Layer 3 of a small transformer language model trained on English Wikipedia (15 layers, counted from 0, width 96).
A neuron's activation on a vector x is SiLU(gate . x) times (in . x), where the dot is the dot product.

Input weights of the MLP neurons that the questions are about. A number n stands for (n - 500) times 0.00071.
n25 gate: 613 415 576 382 458 481 511 372 551 573 447 443 379 351 499 420 384 518 381 325 565 391 600 535 450 423 465 506 601 534 307 369 393 638 456 329 452 269 616 583 559 513 547 748 360 704 427 462 445 566 349 595 530 402 578 695 790 526 518 675 552 404 517 566 306 516 511 568 551 587 586 484 401 618 217 676 449 221 546 708 460 691 423 662 398 481 701 592 605 582 597 603 602 622 579 646
n32 gate: 460 387 417 525 572 456 435 501 534 497 541 524 656 579 663 338 515 585 400 305 576 160 622 604 423 594 492 532 642 457 512 433 640 646 528 499 572 344 570 314 449 551 467 507 520 457 426 715 463 591 463 455 313 619 642 466 399 536 305 398 543 401 499 601 565 488 613 358 721 347 562 481 487 574 425 632 358 379 454 393 453 292 371 477 420 481 455 354 683 317 413 302 377 587 547 491
n34 gate: 621 571 506 577 504 485 603 431 578 442 508 695 530 387 656 377 408 473 651 555 635 434 360 622 131 753 623 580 609 494 560 490 363 416 735 440 586 544 413 629 565 664 535 596 419 573 295 558 373 508 522 552 337 607 473 479 514 771 588 441 342 587 680 246 530 743 344 516 517 404 356 391 576 233 638 491 502 279 499 462 586 545 686 514 406 493 618 698 537 277 401 440 425 605 701 396
n35 gate: 252 435 557 469 435 569 622 482 610 443 546 474 456 523 509 501 642 528 429 614 493 344 530 650 498 527 615 354 243 415 633 402 437 532 453 586 504 556 542 537 475 598 483 437 676 631 473 378 433 378 413 726 306 279 477 475 609 591 680 411 374 280 669 573 367 340 578 635 539 476 645 544 539 497 437 389 395 644 516 368 660 458 582 580 551 591 635 474 435 529 497 461 667 511 609 410
n109 gate: 591 400 459 704 526 502 279 579 458 469 517 482 428 523 489 423 529 750 506 534 446 530 272 393 341 652 496 629 734 307 356 285 449 382 573 622 586 664 730 460 334 552 592 537 383 501 553 467 423 608 406 385 467 405 440 661 481 388 431 511 523 508 552 485 639 372 522 544 423 574 623 537 266 563 546 470 480 630 534 539 617 345 542 470 251 543 295 474 786 543 434 606 583 374 292 469
n111 gate: 869 506 306 445 428 365 580 366 717 349 469 576 540 513 233 783 439 542 501 702 697 380 400 523 554 369 384 363 720 973 464 569 343 312 433 427 488 395 708 643 688 667 672 294 532 410 272 525 624 389 518 428 360 442 353 466 414 450 598 687 458 447 558 635 226 529 431 575 721 500 459 330 352 630 326 465 448 514 577 627 502 406 445 423 437 620 313 616 577 476 411 497 426 316 561 484
n124 gate: 776 626 418 481 666 541 527 578 369 512 368 432 474 869 326 602 452 609 528 274 533 288 504 279 580 442 457 605 570 284 539 473 767 652 484 559 533 365 459 437 519 648 473 379 596 474 413 628 325 513 543 582 281 636 558 407 438 627 480 347 381 523 628 464 628 423 353 652 554 213 466 410 491 354 660 362 428 399 351 527 506 417 639 638 646 330 636 431 587 412 451 561 458 513 583 583
n129 gate: 500 724 230 546 459 614 602 521 586 599 558 534 469 375 551 666 533 419 564 596 688 538 528 435 578 538 584 325 412 379 663 635 266 501 515 323 709 487 414 402 433 481 554 424 660 739 471 371 611 610 364 553 402 470 699 555 494 567 515 374 608 462 640 522 407 481 687 466 454 430 403 314 502 574 426 688 424 782 539 508 621 368 544 656 619 560 650 542 380 658 529 259 537 695 536 537
n172 gate: 524 435 439 450 226 790 553 423 517 292 605 660 326 670 623 489 575 328 229 501 407 455 333 288 579 481 577 611 564 558 509 429 653 247 639 574 479 439 605 464 382 539 588 388 394 351 522 653 706 437 530 557 793 431 333 640 619 559 820 432 465 695 525 618 647 338 520 455 683 400 545 555 694 269 259 509 394 605 422 522 431 518 653 416 472 579 457 422 483 509 454 475 630 581 365 525
n206 gate: 622 483 724 442 530 587 341 504 494 513 471 487 475 501 553 374 632 397 569 520 362 428 491 497 400 741 613 349 461 534 630 472 558 548 631 437 521 602 338 351 362 483 435 294 503 442 301 329 659 549 557 487 526 569 576 544 564 472 594 611 551 340 436 381 537 537 506 503 596 474 498 433 502 517 396 521 491 452 607 472 638 615 609 664 540 705 515 596 246 409 466 471 528 525 635 365
n258 gate: 511 610 459 416 384 596 324 366 420 510 614 560 502 366 416 406 495 684 585 312 363 540 453 484 522 529 609 422 657 553 708 417 329 405 644 542 357 597 592 523 580 519 637 625 423 476 624 345 682 554 643 539 698 496 573 587 332 393 659 502 379 490 598 419 583 419 526 547 357 489 662 577 591 241 591 425 492 679 235 488 660 454 382 574 575 470 695 391 525 492 544 660 446 487 360 404
n272 gate: 496 488 552 540 317 503 648 488 561 483 434 349 349 554 258 460 457 162 516 383 737 406 612 470 580 337 483 396 485 454 414 490 672 452 427 575 365 649 528 544 709 496 694 542 434 486 510 512 412 693 593 529 483 432 596 418 399 465 379 558 391 562 354 609 246 653 375 697 303 394 633 629 569 702 366 457 420 630 279 490 436 720 406 537 511 492 493 517 651 502 294 466 328 450 259 539
n310 gate: 424 398 668 460 737 453 351 372 206 567 284 414 376 470 776 439 501 505 417 349 570 458 254 424 675 639 628 528 667 611 651 307 369 390 673 424 425 334 498 243 492 424 435 554 420 523 345 284 648 695 404 302 509 318 818 272 757 509 683 376 723 328 701 481 460 571 429 174 659 434 525 558 384 435 591 197 785 266 730 435 637 292 590 827 237 586 609 532 369 557 655 362 285 458 477 451
n339 gate: 479 422 618 542 612 530 280 527 425 258 439 602 262 421 449 335 489 620 488 444 702 847 566 433 362 577 554 529 869 511 519 484 526 574 590 549 379 377 717 389 321 404 642 562 471 605 732 477 695 448 550 439 532 575 479 595 633 517 347 560 334 433 314 460 611 569 433 721 494 595 507 591 649 288 395 248 531 478 460 659 329 521 398 395 474 523 504 497 418 558 648 697 338 512 420 411
n380 gate: 580 246 577 719 471 602 591 541 798 404 533 394 477 482 387 575 665 415 318 426 602 316 511 451 450 537 495 515 489 320 719 471 606 676 626 337 511 436 382 695 273 568 435 417 604 539 497 250 435 283 469 490 496 302 578 534 710 538 476 488 581 326 591 522 524 603 372 637 825 631 425 389 580 617 521 470 536 400 431 516 633 418 490 403 506 645 837 487 508 458 495 338 502 456 530 480
n25 in: 605 342 603 446 680 439 476 431 402 581 580 611 347 461 450 345 599 378 480 427 575 320 516 631 398 495 544 691 346 349 360 559 382 849 591 420 660 338 414 656 564 606 534 664 410 673 612 538 734 320 615 511 437 524 550 642 606 587 468 671 521 411 426 763 485 572 460 512 412 295 499 618 408 730 453 583 498 523 605 677 499 583 452 748 489 609 602 518 682 721 589 688 789 594 529 657
n32 in: 398 565 425 372 687 511 376 528 653 542 492 421 341 589 433 426 459 607 571 485 576 295 485 619 648 514 403 507 757 431 490 406 646 587 413 490 528 277 532 496 429 371 402 752 468 533 577 516 449 615 539 498 622 478 636 673 701 447 428 342 426 572 407 501 609 371 673 377 544 690 634 512 737 637 471 465 438 512 388 637 463 554 493 583 442 507 503 447 510 624 569 504 442 655 395 487
n34 in: 594 584 600 549 285 604 424 606 456 715 445 451 359 347 620 334 323 454 294 431 680 431 313 394 450 516 456 296 394 462 442 332 391 738 775 469 516 555 344 512 528 366 647 490 387 523 510 447 502 395 510 425 232 435 506 487 546 455 590 443 463 473 525 532 671 500 646 383 572 450 462 509 325 329 583 613 698 573 582 432 433 548 624 503 502 694 705 522 454 455 471 702 451 391 391 547
n35 in: 421 375 453 754 608 666 339 387 523 392 407 534 440 598 474 472 605 466 452 431 525 554 616 492 464 386 469 504 493 578 438 569 524 579 667 643 574 391 378 562 337 477 496 506 505 461 416 217 527 540 556 385 550 310 535 628 438 510 440 377 623 455 480 487 602 574 775 691 427 579 382 557 546 605 655 568 419 434 604 543 560 376 406 393 519 508 332 577 378 557 489 553 602 545 627 421
n109 in: 375 595 588 487 509 629 509 611 551 652 287 457 539 565 499 362 619 475 600 647 422 726 442 511 374 593 617 767 507 449 496 572 449 616 505 393 472 453 438 388 404 686 566 186 609 313 587 645 464 452 442 612 592 477 273 568 516 592 506 494 375 533 552 650 483 472 449 646 511 341 427 493 631 197 455 489 404 469 775 519 571 345 536 356 444 504 349 387 502 507 602 521 529 386 471 354
n111 in: 554 566 351 488 518 564 593 442 531 347 618 715 394 510 303 312 595 877 375 598 394 406 584 569 530 570 491 496 542 565 577 263 324 431 555 505 501 261 556 619 494 490 467 173 723 471 468 440 651 365 478 452 447 537 586 653 512 409 713 520 423 171 746 624 434 441 651 715 611 551 305 550 419 519 553 398 353 627 443 476 552 484 607 438 481 605 456 469 518 649 512 428 467 505 669 562
n124 in: 472 818 572 574 671 520 668 506 211 509 490 481 350 608 483 609 528 674 501 427 376 460 518 475 783 528 389 516 389 564 475 579 600 574 459 563 484 568 377 440 530 532 472 429 512 611 468 674 538 515 477 596 433 630 497 398 292 746 480 439 140 577 515 569 625 523 330 633 477 359 444 382 371 425 734 478 525 386 541 413 519 665 567 554 330 365 526 329 487 539 478 415 441 444 390 687
n129 in: 244 193 547 574 166 388 666 487 610 418 351 479 434 682 292 380 635 507 618 546 398 804 464 442 367 783 349 507 510 313 413 495 379 697 455 441 636 530 492 552 509 477 505 697 493 591 443 613 477 453 369 525 358 476 534 385 453 579 388 602 550 477 559 490 411 618 488 510 364 502 588 573 457 604 490 491 417 572 517 446 566 560 575 318 606 524 435 480 431 349 466 739 591 672 343 557
n172 in: 499 466 470 561 620 437 321 423 651 684 423 499 549 467 464 413 514 662 682 455 518 615 481 464 468 330 323 448 490 738 496 409 479 374 664 380 479 407 682 530 682 459 393 454 446 591 398 356 492 570 225 452 414 306 536 466 378 440 369 533 719 449 558 568 479 720 573 565 440 569 566 504 620 437 477 365 661 572 576 530 451 524 558 526 398 591 573 611 592 704 499 342 440 288 422 576
n206 in: 432 753 525 594 469 421 466 485 404 673 586 506 524 544 533 540 600 401 474 514 420 365 679 360 392 529 512 388 496 626 663 536 555 510 520 560 612 317 498 470 423 449 469 478 481 570 513 500 516 516 514 562 400 502 541 457 581 418 576 394 588 450 385 443 467 496 552 619 599 361 557 530 496 507 527 581 426 435 655 569 445 659 477 701 449 452 653 540 568 420 494 486 336 380 555 427
n258 in: 405 501 546 332 414 493 384 320 392 575 548 463 509 409 407 408 521 616 594 535 561 455 502 501 547 452 553 371 480 504 708 488 265 501 412 555 504 466 408 387 536 512 591 537 501 452 500 422 559 437 572 694 585 545 431 522 479 372 519 357 251 490 348 470 564 425 672 539 302 607 500 546 406 362 501 329 527 629 312 376 510 441 459 501 515 472 566 369 399 727 492 442 447 498 400 230
n272 in: 464 325 539 571 433 622 589 294 461 589 447 527 367 484 358 645 535 486 674 653 715 547 384 509 547 541 577 492 370 330 415 512 643 413 445 551 416 555 609 506 566 525 614 770 299 672 622 553 419 569 604 682 294 588 404 333 475 536 418 530 676 548 419 600 392 430 444 533 542 646 436 490 564 635 412 570 493 409 347 530 501 397 115 439 534 637 631 679 585 182 489 531 477 609 412 442
n310 in: 352 374 571 600 449 384 401 486 447 515 509 456 483 538 511 343 461 547 423 178 409 504 412 225 370 369 781 611 612 433 513 373 338 540 362 443 490 305 624 376 640 404 388 525 569 428 480 363 569 607 149 298 537 257 752 587 467 588 706 424 709 423 742 437 562 555 287 358 530 332 570 526 329 314 712 313 555 262 657 377 380 294 440 599 581 568 456 392 593 565 694 505 446 532 594 706
n339 in: 430 320 798 787 440 467 358 486 495 556 619 716 550 461 490 581 629 515 770 694 620 666 502 580 456 737 488 420 620 391 443 409 497 388 421 530 500 537 741 437 523 233 291 518 383 422 540 402 519 475 557 576 414 378 354 502 523 627 476 635 589 357 522 338 686 450 474 606 494 717 567 483 579 570 459 510 608 285 665 546 459 511 534 465 511 469 633 447 494 533 668 377 385 570 272 496
n380 in: 382 461 532 543 585 539 425 532 580 438 664 305 402 382 473 638 643 396 362 573 717 444 419 446 376 436 454 502 615 657 532 475 567 686 476 347 526 452 314 653 430 434 354 459 565 439 470 380 517 420 411 447 318 434 456 654 694 504 364 501 463 341 455 644 614 591 452 551 701 731 283 477 580 631 500 537 629 468 467 350 475 407 422 419 361 556 619 553 423 402 366 466 547 360 427 432

Each question shows a token from some text and the vector x that enters the MLP there. A number n stands for (n - 500) times 0.009.

" |": 448 552 549 499 490 448 499 483 535 498 593 498 561 459 550 488 429 453 515 510 549 474 452 501 490 492 466 491 393 545 503 532 437 541 477 432 537 597 451 465 506 451 358 482 375 489 568 526 389 493 521 422 456 489 478 557 474 479 507 419 444 482 375 518 525 482 644 479 439 490 382 529 516 558 540 498 612 537 542 391 946 529 509 523 591 507 417 481 473 454 544 523 461 453 499 491
Which of these neurons fires most? n111

" magnet": 519 445 559 487 458 370 438 524 596 414 414 589 471 481 571 521 370 500 524 525 468 552 578 525 530 458 526 470 457 463 431 593 435 580 404 565 494 474 590 507 503 558 583 504 551 363 416 521 475 425 546 578 471 521 490 499 462 438 446 473 503 607 249 580 524 506 529 432 419 428 356 573 621 482 532 533 575 475 511 508 263 562 378 422 461 503 503 502 559 491 443 487 542 479 390 590
Which neuron fires most, and how strongly? n272, at about 0.26

"-": 450 642 485 533 468 481 386 526 550 441 417 442 380 477 533 497 380 501 532 502 539 499 566 456 641 413 557 389 471 448 551 486 414 617 384 677 513 424 490 530 493 361 491 404 513 569 581 480 522 581 360 552 407 465 605 543 413 454 594 460 440 421 403 439 526 536 672 420 496 653 340 523 459 430 386 478 547 588 521 414 504 509 570 507 371 527 453 560 485 539 520 509 489 475 428 412
Which of these neurons fires most? n35

"\n": 427 510 570 539 450 448 520 482 461 547 546 489 495 545 485 478 527 413 567 593 372 445 507 502 425 482 615 508 528 519 481 639 556 608 483 441 475 516 435 459 597 473 207 476 611 465 488 465 540 522 375 497 470 490 480 514 541 436 476 458 556 558 415 575 504 521 531 451 454 582 535 562 447 578 504 502 596 552 537 434 755 531 520 547 520 546 476 404 544 503 423 508 603 477 495 470
Which of these neurons fires most? n206

" 2007.": 421 514 542 677 452 438 511 421 608 547 575 414 435 506 605 599 506 451 585 501 479 400 319 501 417 496 566 467 551 459 433 555 468 403 387 392 554 387 516 544 557 513 360 458 434 535 498 595 615 443 377 594 479 431 499 533 443 619 390 539 571 538 409 673 491 525 440 504 470 532 522 374 464 545 457 480 525 501 529 426 549 493 444 583 433 492 606 465 361 442 624 463 433 465 364 534
Which neuron fires most, and how strongly? n380, at about 0.44

" the": 514 461 460 527 553 476 429 453 560 559 473 622 494 641 498 533 486 509 624 608 455 584 584 554 534 472 471 564 505 562 531 569 410 564 504 443 524 496 548 515 414 560 454 477 580 508 473 557 475 413 515 473 223 566 344 589 524 552 496 479 499 269 402 440 504 509 507 521 503 597 592 480 481 501 449 518 582 569 470 393 388 485 500 510 433 459 524 434 535 481 477 495 559 332 467 445
The three highest activations, in order: n111, n310, n339

"s": 487 480 457 380 515 458 418 475 411 456 431 549 520 423 502 550 463 440 556 485 506 549 489 558 570 469 420 381 625 463 375 623 476 639 589 559 463 412 576 454 453 444 476 477 528 468 565 541 542 534 459 420 650 652 584 564 701 516 630 547 507 558 259 442 517 500 510 567 430 623 481 504 496 452 525 429 648 425 542 500 386 453 618 567 422 560 445 494 520 485 515 540 490 504 503 416
Which neuron fires most, and how strongly? n339, at about 0.46

" ": 542 546 497 511 514 407 539 500 480 437 564 579 456 474 591 663 493 386 467 632 530 587 518 675 548 507 575 532 468 506 454 602 536 576 505 678 562 564 555 541 481 511 530 603 575 509 724 519 519 539 340 611 524 391 420 554 391 464 470 549 550 479 471 369 457 463 521 342 510 474 508 635 501 477 503 454 578 509 527 401 504 493 579 452 509 424 350 433 525 500 597 559 456 451 545 451
The three highest activations, in order: n380, n111, n34

" there": 582 524 536 650 437 425 537 541 476 536 272 437 504 506 508 357 409 511 581 645 498 502 436 581 366 575 589 410 555 558 476 530 384 608 593 462 586 474 453 462 503 485 540 581 521 439 471 510 426 358 459 540 460 396 579 564 614 524 635 500 453 544 436 452 536 469 591 405 554 556 399 561 404 453 555 582 715 473 496 382 370 588 553 601 430 556 554 519 507 440 400 469 522 541 402 506
Which of these neurons fires most? n34

"|": 543 473 520 517 512 366 501 488 459 439 521 555 507 546 626 549 483 510 602 546 554 469 570 488 361 522 610 383 489 530 490 553 516 544 395 364 376 586 511 518 448 563 523 553 562 518 514 479 446 560 471 515 472 428 498 511 461 501 512 503 617 483 303 516 538 493 418 556 427 523 607 509 439 560 438 592 630 477 519 460 831 387 511 493 540 455 434 452 469 505 432 505 517 388 510 501
Which of these neurons fires most? n124

"heim": 520 577 501 432 427 387 405 570 458 518 481 422 490 485 405 525 450 428 515 561 541 558 493 552 460 443 484 491 448 458 447 485 453 496 458 668 519 598 543 440 528 448 498 548 509 506 470 426 507 478 651 306 486 472 565 471 498 512 311 513 407 621 230 524 577 508 490 545 459 608 540 483 512 470 537 453 591 452 434 406 379 549 460 415 498 523 535 439 575 605 497 529 504 386 433 594
The three highest activations, in order: n339, n111, n310

" systems": 510 517 482 443 581 425 412 452 555 538 360 490 492 459 473 470 435 346 492 515 512 550 509 584 586 498 405 380 608 515 312 588 450 600 537 421 427 427 540 543 452 462 465 488 516 487 508 441 446 482 446 566 573 609 582 483 530 522 489 444 495 642 303 600 449 520 507 446 493 482 404 496 603 561 486 485 763 512 499 508 360 515 411 639 411 429 490 475 534 561 499 507 549 528 468 385
Which neuron fires most, and how strongly? n25, at about 0.47

" on": 553 558 490 548 548 427 400 480 446 514 599 402 485 520 606 513 602 627 436 616 555 645 353 575 441 557 426 572 631 404 580 633 452 486 419 452 446 406 433 487 616 493 563 557 563 427 562 568 505 542 395 589 429 701 418 502 355 498 558 570 461 448 428 503 466 495 567 475 498 533 495 516 453 618 516 618 693 628 506 486 436 443 414 441 530 517 391 469 596 475 491 460 591 578 422 467
Which of these neurons fires most? n109

"ius": 496 604 513 459 500 428 490 551 437 465 595 483 525 423 393 453 446 385 585 454 523 522 517 528 533 496 406 441 597 518 412 626 480 609 393 599 508 462 389 530 613 416 511 427 496 442 571 534 555 458 579 427 594 599 535 513 587 605 422 537 451 621 213 501 467 533 498 536 491 565 461 487 475 512 483 505 450 605 548 525 301 417 539 512 445 526 410 508 531 532 559 510 485 483 478 453
Which two neurons fire most, strongest first? n310, n172

"ic": 504 532 481 478 525 373 369 542 545 488 540 510 518 489 528 621 501 454 395 510 587 626 515 423 545 424 465 461 500 375 396 623 449 541 266 497 550 439 615 430 416 525 540 374 506 387 461 607 535 437 501 535 408 590 503 549 589 486 513 652 444 483 270 517 486 518 551 522 470 617 416 621 532 490 555 484 508 468 567 506 326 433 537 421 455 494 424 490 573 516 410 491 527 489 451 557
Which of these neurons fires most? n339

" 1950": 484 593 530 531 509 398 394 480 488 603 583 473 458 592 626 541 525 490 442 588 577 521 482 417 380 514 471 496 547 566 517 457 516 554 369 581 557 611 511 439 446 491 500 550 556 454 508 533 495 518 454 474 386 428 562 436 322 485 310 426 455 560 415 604 378 541 499 430 418 497 470 355 430 473 636 552 695 459 521 488 461 524 602 451 332 600 508 598 494 460 384 476 411 495 444 536
Which of these neurons fires most? n34

" Pat": 381 410 503 566 533 439 509 510 389 412 553 513 461 411 559 446 473 495 474 561 520 520 605 500 657 363 572 431 493 594 483 681 478 449 474 607 538 512 419 513 604 513 545 468 450 462 563 502 507 415 560 631 533 550 414 573 488 422 390 507 376 597 255 418 559 492 609 549 490 529 539 514 481 470 495 543 451 611 471 404 396 560 435 492 613 549 505 424 591 469 422 547 492 459 381 501
Which neuron fires most, and how strongly? n258, at about 0.5

" +5": 340 536 660 350 387 314 522 411 462 534 483 374 532 522 594 481 436 452 528 510 446 565 493 460 515 514 574 467 446 542 418 577 424 571 542 623 392 537 499 437 577 522 564 534 421 509 414 443 545 456 493 431 569 594 471 528 515 518 493 509 414 585 317 520 479 461 451 424 435 550 348 493 473 440 383 533 519 578 553 358 515 527 631 531 532 592 495 450 505 519 582 534 518 454 487 429
The three highest activations, in order: n111, n32, n258

"de": 457 535 501 462 564 490 366 501 390 469 483 407 494 437 493 506 469 473 577 533 440 452 461 442 496 449 493 404 510 443 531 647 527 622 433 678 540 507 511 457 525 428 510 443 467 446 525 572 544 565 624 409 686 529 565 409 562 475 550 576 408 630 265 568 561 534 590 587 459 636 626 549 533 434 531 403 518 496 517 401 410 545 581 537 423 460 554 409 404 547 470 515 514 468 420 517
The three highest activations, in order: n258, n111, n129

" 3": 365 497 528 382 450 408 432 458 477 550 500 454 511 551 577 566 510 554 637 605 513 441 507 545 444 496 432 499 439 535 489 610 506 559 458 688 507 571 513 451 562 396 477 522 496 412 478 641 626 596 481 522 378 607 415 556 389 485 640 508 451 521 392 506 469 444 453 353 451 474 474 521 535 537 445 434 440 405 578 417 642 534 611 622 533 551 512 444 391 561 673 561 489 486 488 510
Which neuron fires most, and how strongly? n380, at about 0.16

"a": 495 587 529 365 612 482 508 470 531 474 607 400 518 367 493 522 472 439 512 583 474 535 467 568 527 454 475 500 489 559 467 651 542 546 392 612 603 544 445 478 436 482 560 412 553 484 616 540 544 460 647 509 460 455 548 457 651 553 503 588 553 542 223 434 529 553 565 582 483 640 483 563 603 537 553 497 561 533 544 488 433 559 562 456 479 478 333 534 472 618 530 515 552 489 521 496
Which two neurons fire most, strongest first? n310, n34

" The": 581 421 446 503 628 449 376 418 506 565 443 568 520 596 470 512 522 476 540 636 470 484 581 613 493 480 529 503 589 574 525 579 493 486 425 561 544 486 543 567 443 589 407 427 604 481 569 583 492 422 501 577 277 546 424 528 533 528 493 425 425 343 363 497 502 518 480 476 485 600 474 461 533 540 441 526 620 563 472 340 424 515 342 487 531 498 587 535 587 531 385 509 549 366 427 490
The three highest activations, in order: n310, n111, n380

" in": 507 542 478 509 509 469 387 497 499 530 487 454 499 470 440 503 657 609 455 513 443 650 415 598 523 493 429 498 585 504 429 562 572 601 426 427 511 390 514 459 511 552 536 570 525 444 579 602 546 648 266 430 469 507 541 588 382 501 577 518 582 367 408 582 474 567 607 458 436 414 676 514 479 555 462 623 535 637 528 484 412 485 467 407 505 628 374 600 569 511 508 496 546 501 352 486
Which two neurons fire most, strongest first? n109, n32

" -": 364 544 603 514 558 418 601 425 534 466 542 355 499 550 540 503 536 482 500 650 576 596 535 447 388 521 559 632 665 566 554 714 492 561 534 374 538 465 459 594 491 559 542 582 474 482 531 392 545 568 400 511 514 370 488 485 456 565 475 484 559 536 379 449 544 534 555 605 527 563 374 528 530 489 440 502 545 564 524 304 693 510 581 504 411 572 472 437 428 489 463 499 416 441 408 410
Which of these neurons fires most? n380

" 27": 407 463 594 417 464 369 502 373 351 597 446 416 513 517 503 518 499 537 604 660 548 488 518 383 440 494 490 564 396 615 481 506 465 533 483 689 473 631 476 398 486 391 508 496 401 449 453 497 651 570 521 425 402 493 428 530 394 466 470 502 530 525 395 452 363 480 534 467 408 523 491 536 423 473 474 502 529 519 606 458 621 520 742 613 454 580 483 541 402 522 539 538 499 502 482 499
The three highest activations, in order: n206, n32, n380

" became": 428 541 526 319 486 487 433 416 428 365 470 451 467 517 607 510 532 433 475 500 456 509 416 510 543 524 497 434 638 543 479 491 683 421 562 238 441 447 679 405 547 487 446 526 378 504 451 548 504 508 397 423 453 375 523 448 438 490 462 403 593 488 497 496 520 490 522 435 508 516 610 517 544 521 454 580 701 682 474 463 380 557 453 344 552 560 569 458 434 544 419 494 579 442 522 562
Which neuron fires most, and how strongly? n172, at about 1.1

" 26": 412 474 617 430 472 349 499 365 383 598 444 435 534 535 505 535 484 546 571 670 537 506 499 361 413 480 504 540 399 622 507 466 479 532 455 693 482 649 473 400 485 406 495 490 395 455 467 439 619 554 564 423 435 462 444 552 383 450 467 495 497 517 386 474 383 479 546 462 400 524 485 510 450 452 487 518 491 594 590 447 613 515 782 586 474 568 430 503 402 497 507 530 499 511 478 514
Which of these neurons fires most? n32

" business": 485 518 466 533 478 489 497 597 595 500 381 590 454 433 419 548 415 414 518 529 531 435 582 559 612 467 514 410 563 383 348 518 491 676 515 368 473 478 569 515 494 407 440 562 488 478 414 527 423 461 551 598 384 484 497 538 569 452 401 448 461 601 314 516 585 534 546 467 449 384 439 582 417 443 468 518 750 402 505 531 366 596 428 595 443 571 519 492 482 445 461 482 547 493 466 614
Which of these neurons fires most? n25

" Perfect": 519 488 574 475 521 413 459 374 490 520 476 469 517 487 681 515 562 510 420 473 554 574 567 540 480 445 511 478 400 538 412 667 446 480 402 539 530 426 480 536 604 528 549 353 465 422 502 511 528 427 541 631 395 612 429 447 365 510 418 505 516 487 258 480 503 492 525 552 463 641 389 548 539 507 506 441 541 496 488 421 328 587 435 405 565 450 439 438 589 438 340 507 433 498 423 507
Which neuron fires most, and how strongly? n272, at about 0.43

".": 482 540 461 631 562 422 512 444 533 510 460 403 442 535 527 581 456 465 614 469 441 508 365 583 592 473 645 445 544 383 421 470 416 453 356 368 557 402 628 530 502 489 384 475 450 592 522 627 563 519 305 629 501 408 449 576 481 623 428 566 587 570 393 558 566 523 516 525 463 506 455 268 489 460 454 572 477 565 560 469 453 519 397 533 484 564 522 452 484 497 594 453 455 484 411 505
Which of these neurons fires most? n129

"cor": 617 639 533 474 477 408 411 512 576 384 580 556 477 368 447 480 285 430 514 573 363 481 533 482 465 441 541 523 436 495 514 459 486 570 378 688 490 389 614 409 459 576 511 437 529 476 500 434 448 477 545 553 540 516 441 486 499 481 494 534 535 514 322 608 486 508 625 525 434 483 436 676 610 441 619 487 580 393 548 485 442 563 530 370 490 470 428 487 442 572 424 509 600 449 454 505
The three highest activations, in order: n129, n310, n380

"ers": 480 596 500 443 498 402 442 507 457 433 447 439 500 428 425 460 401 448 542 491 450 520 496 571 497 400 445 354 595 538 417 565 452 541 543 588 369 410 568 495 515 519 443 438 437 441 504 474 514 533 472 472 680 685 605 567 637 474 544 594 483 542 254 536 404 516 592 546 422 560 514 507 505 513 515 508 671 406 558 477 433 524 521 612 548 535 472 478 452 510 508 528 539 515 455 396
Which of these neurons fires most? n129

" Hidalgo": 477 524 472 399 448 433 551 521 516 514 579 458 507 447 480 491 473 434 580 514 523 507 571 568 404 459 398 465 518 475 424 596 521 529 494 660 476 532 558 448 608 492 526 468 543 547 497 545 492 503 530 450 501 574 491 474 569 485 286 528 415 633 176 572 483 523 444 510 442 519 493 555 482 521 494 470 719 540 494 442 426 533 380 444 459 487 448 534 547 569 580 537 529 461 427 451
The three highest activations, in order: n272, n310, n35

" starting": 498 550 488 625 476 449 467 432 498 516 386 538 521 434 475 431 293 642 384 577 542 560 390 463 462 533 582 439 406 456 543 597 521 512 609 402 506 381 605 458 475 361 469 542 371 434 418 434 561 484 435 617 455 612 408 379 357 466 510 571 487 488 467 588 608 476 692 415 448 599 572 634 430 471 441 520 633 344 522 484 466 541 420 508 470 537 553 492 312 562 506 501 527 500 458 469
Which two neurons fire most, strongest first? n339, n258

" services": 577 518 478 386 540 402 397 484 452 592 370 475 489 532 443 415 407 321 518 495 522 580 539 598 595 532 489 413 528 404 362 556 443 515 632 372 431 459 492 457 469 419 450 480 464 448 446 426 467 530 524 604 568 572 638 479 531 476 434 439 488 610 349 543 478 499 577 495 494 457 452 548 449 511 420 504 841 429 533 509 406 531 442 602 470 415 528 457 485 480 494 527 525 520 544 482
Which of these neurons fires most? n25

"===": 603 479 500 448 427 481 528 488 510 489 558 479 514 379 397 549 402 452 527 587 494 415 542 548 329 491 557 435 492 697 524 439 440 557 437 481 536 549 525 460 579 521 332 586 586 355 441 441 512 560 324 522 437 408 434 632 450 604 548 604 569 508 356 393 453 549 560 524 517 564 549 484 519 647 595 579 534 510 472 436 704 520 464 504 468 394 508 422 438 507 529 485 550 481 507 471
Which neuron fires most, and how strongly? n124, at about 0.2

" focus": 538 460 502 577 443 379 453 485 446 455 342 600 447 489 632 413 333 359 462 487 474 450 581 692 665 441 499 348 432 506 431 635 506 379 609 458 447 480 607 517 588 525 465 492 551 410 508 449 407 493 445 537 551 401 561 435 572 487 525 521 525 520 520 444 554 511 572 420 498 319 528 627 483 441 496 548 714 382 528 394 431 510 397 552 379 430 411 411 417 549 526 538 580 518 464 556
Which of these neurons fires most? n310

" technology": 560 568 511 435 552 427 426 520 529 560 323 530 468 457 493 510 480 325 479 476 558 573 563 596 560 432 430 399 595 384 340 563 505 577 494 387 484 503 586 544 459 449 444 541 552 461 451 541 468 479 501 542 499 547 540 478 526 469 396 505 476 609 307 584 498 522 509 465 504 445 442 454 530 518 432 509 817 450 526 501 323 516 390 580 412 441 466 506 524 523 454 484 542 540 492 556
Which two neurons fire most, strongest first? n25, n272

":": 507 484 477 495 493 467 462 401 500 526 488 447 482 454 535 489 520 389 414 484 546 626 401 398 455 494 508 483 596 517 449 548 494 583 364 349 465 751 501 532 573 568 541 512 500 400 630 519 519 613 411 506 501 573 499 655 547 538 496 550 419 388 420 446 620 506 570 521 483 536 456 382 407 455 475 573 412 485 507 453 652 479 458 627 480 548 501 498 497 501 435 519 274 426 412 412
Which two neurons fire most, strongest first? n109, n258

"er": 426 559 500 507 438 436 485 476 300 456 481 412 512 421 491 453 432 454 511 555 531 550 451 521 524 393 468 378 454 426 513 605 413 515 478 592 526 401 467 564 431 443 467 479 474 478 459 486 565 507 550 506 620 643 575 585 588 428 509 641 496 523 198 492 548 503 603 575 476 632 508 527 529 524 554 500 628 477 522 433 324 517 556 548 599 469 485 543 487 509 470 506 541 480 487 483
Which of these neurons fires most? n109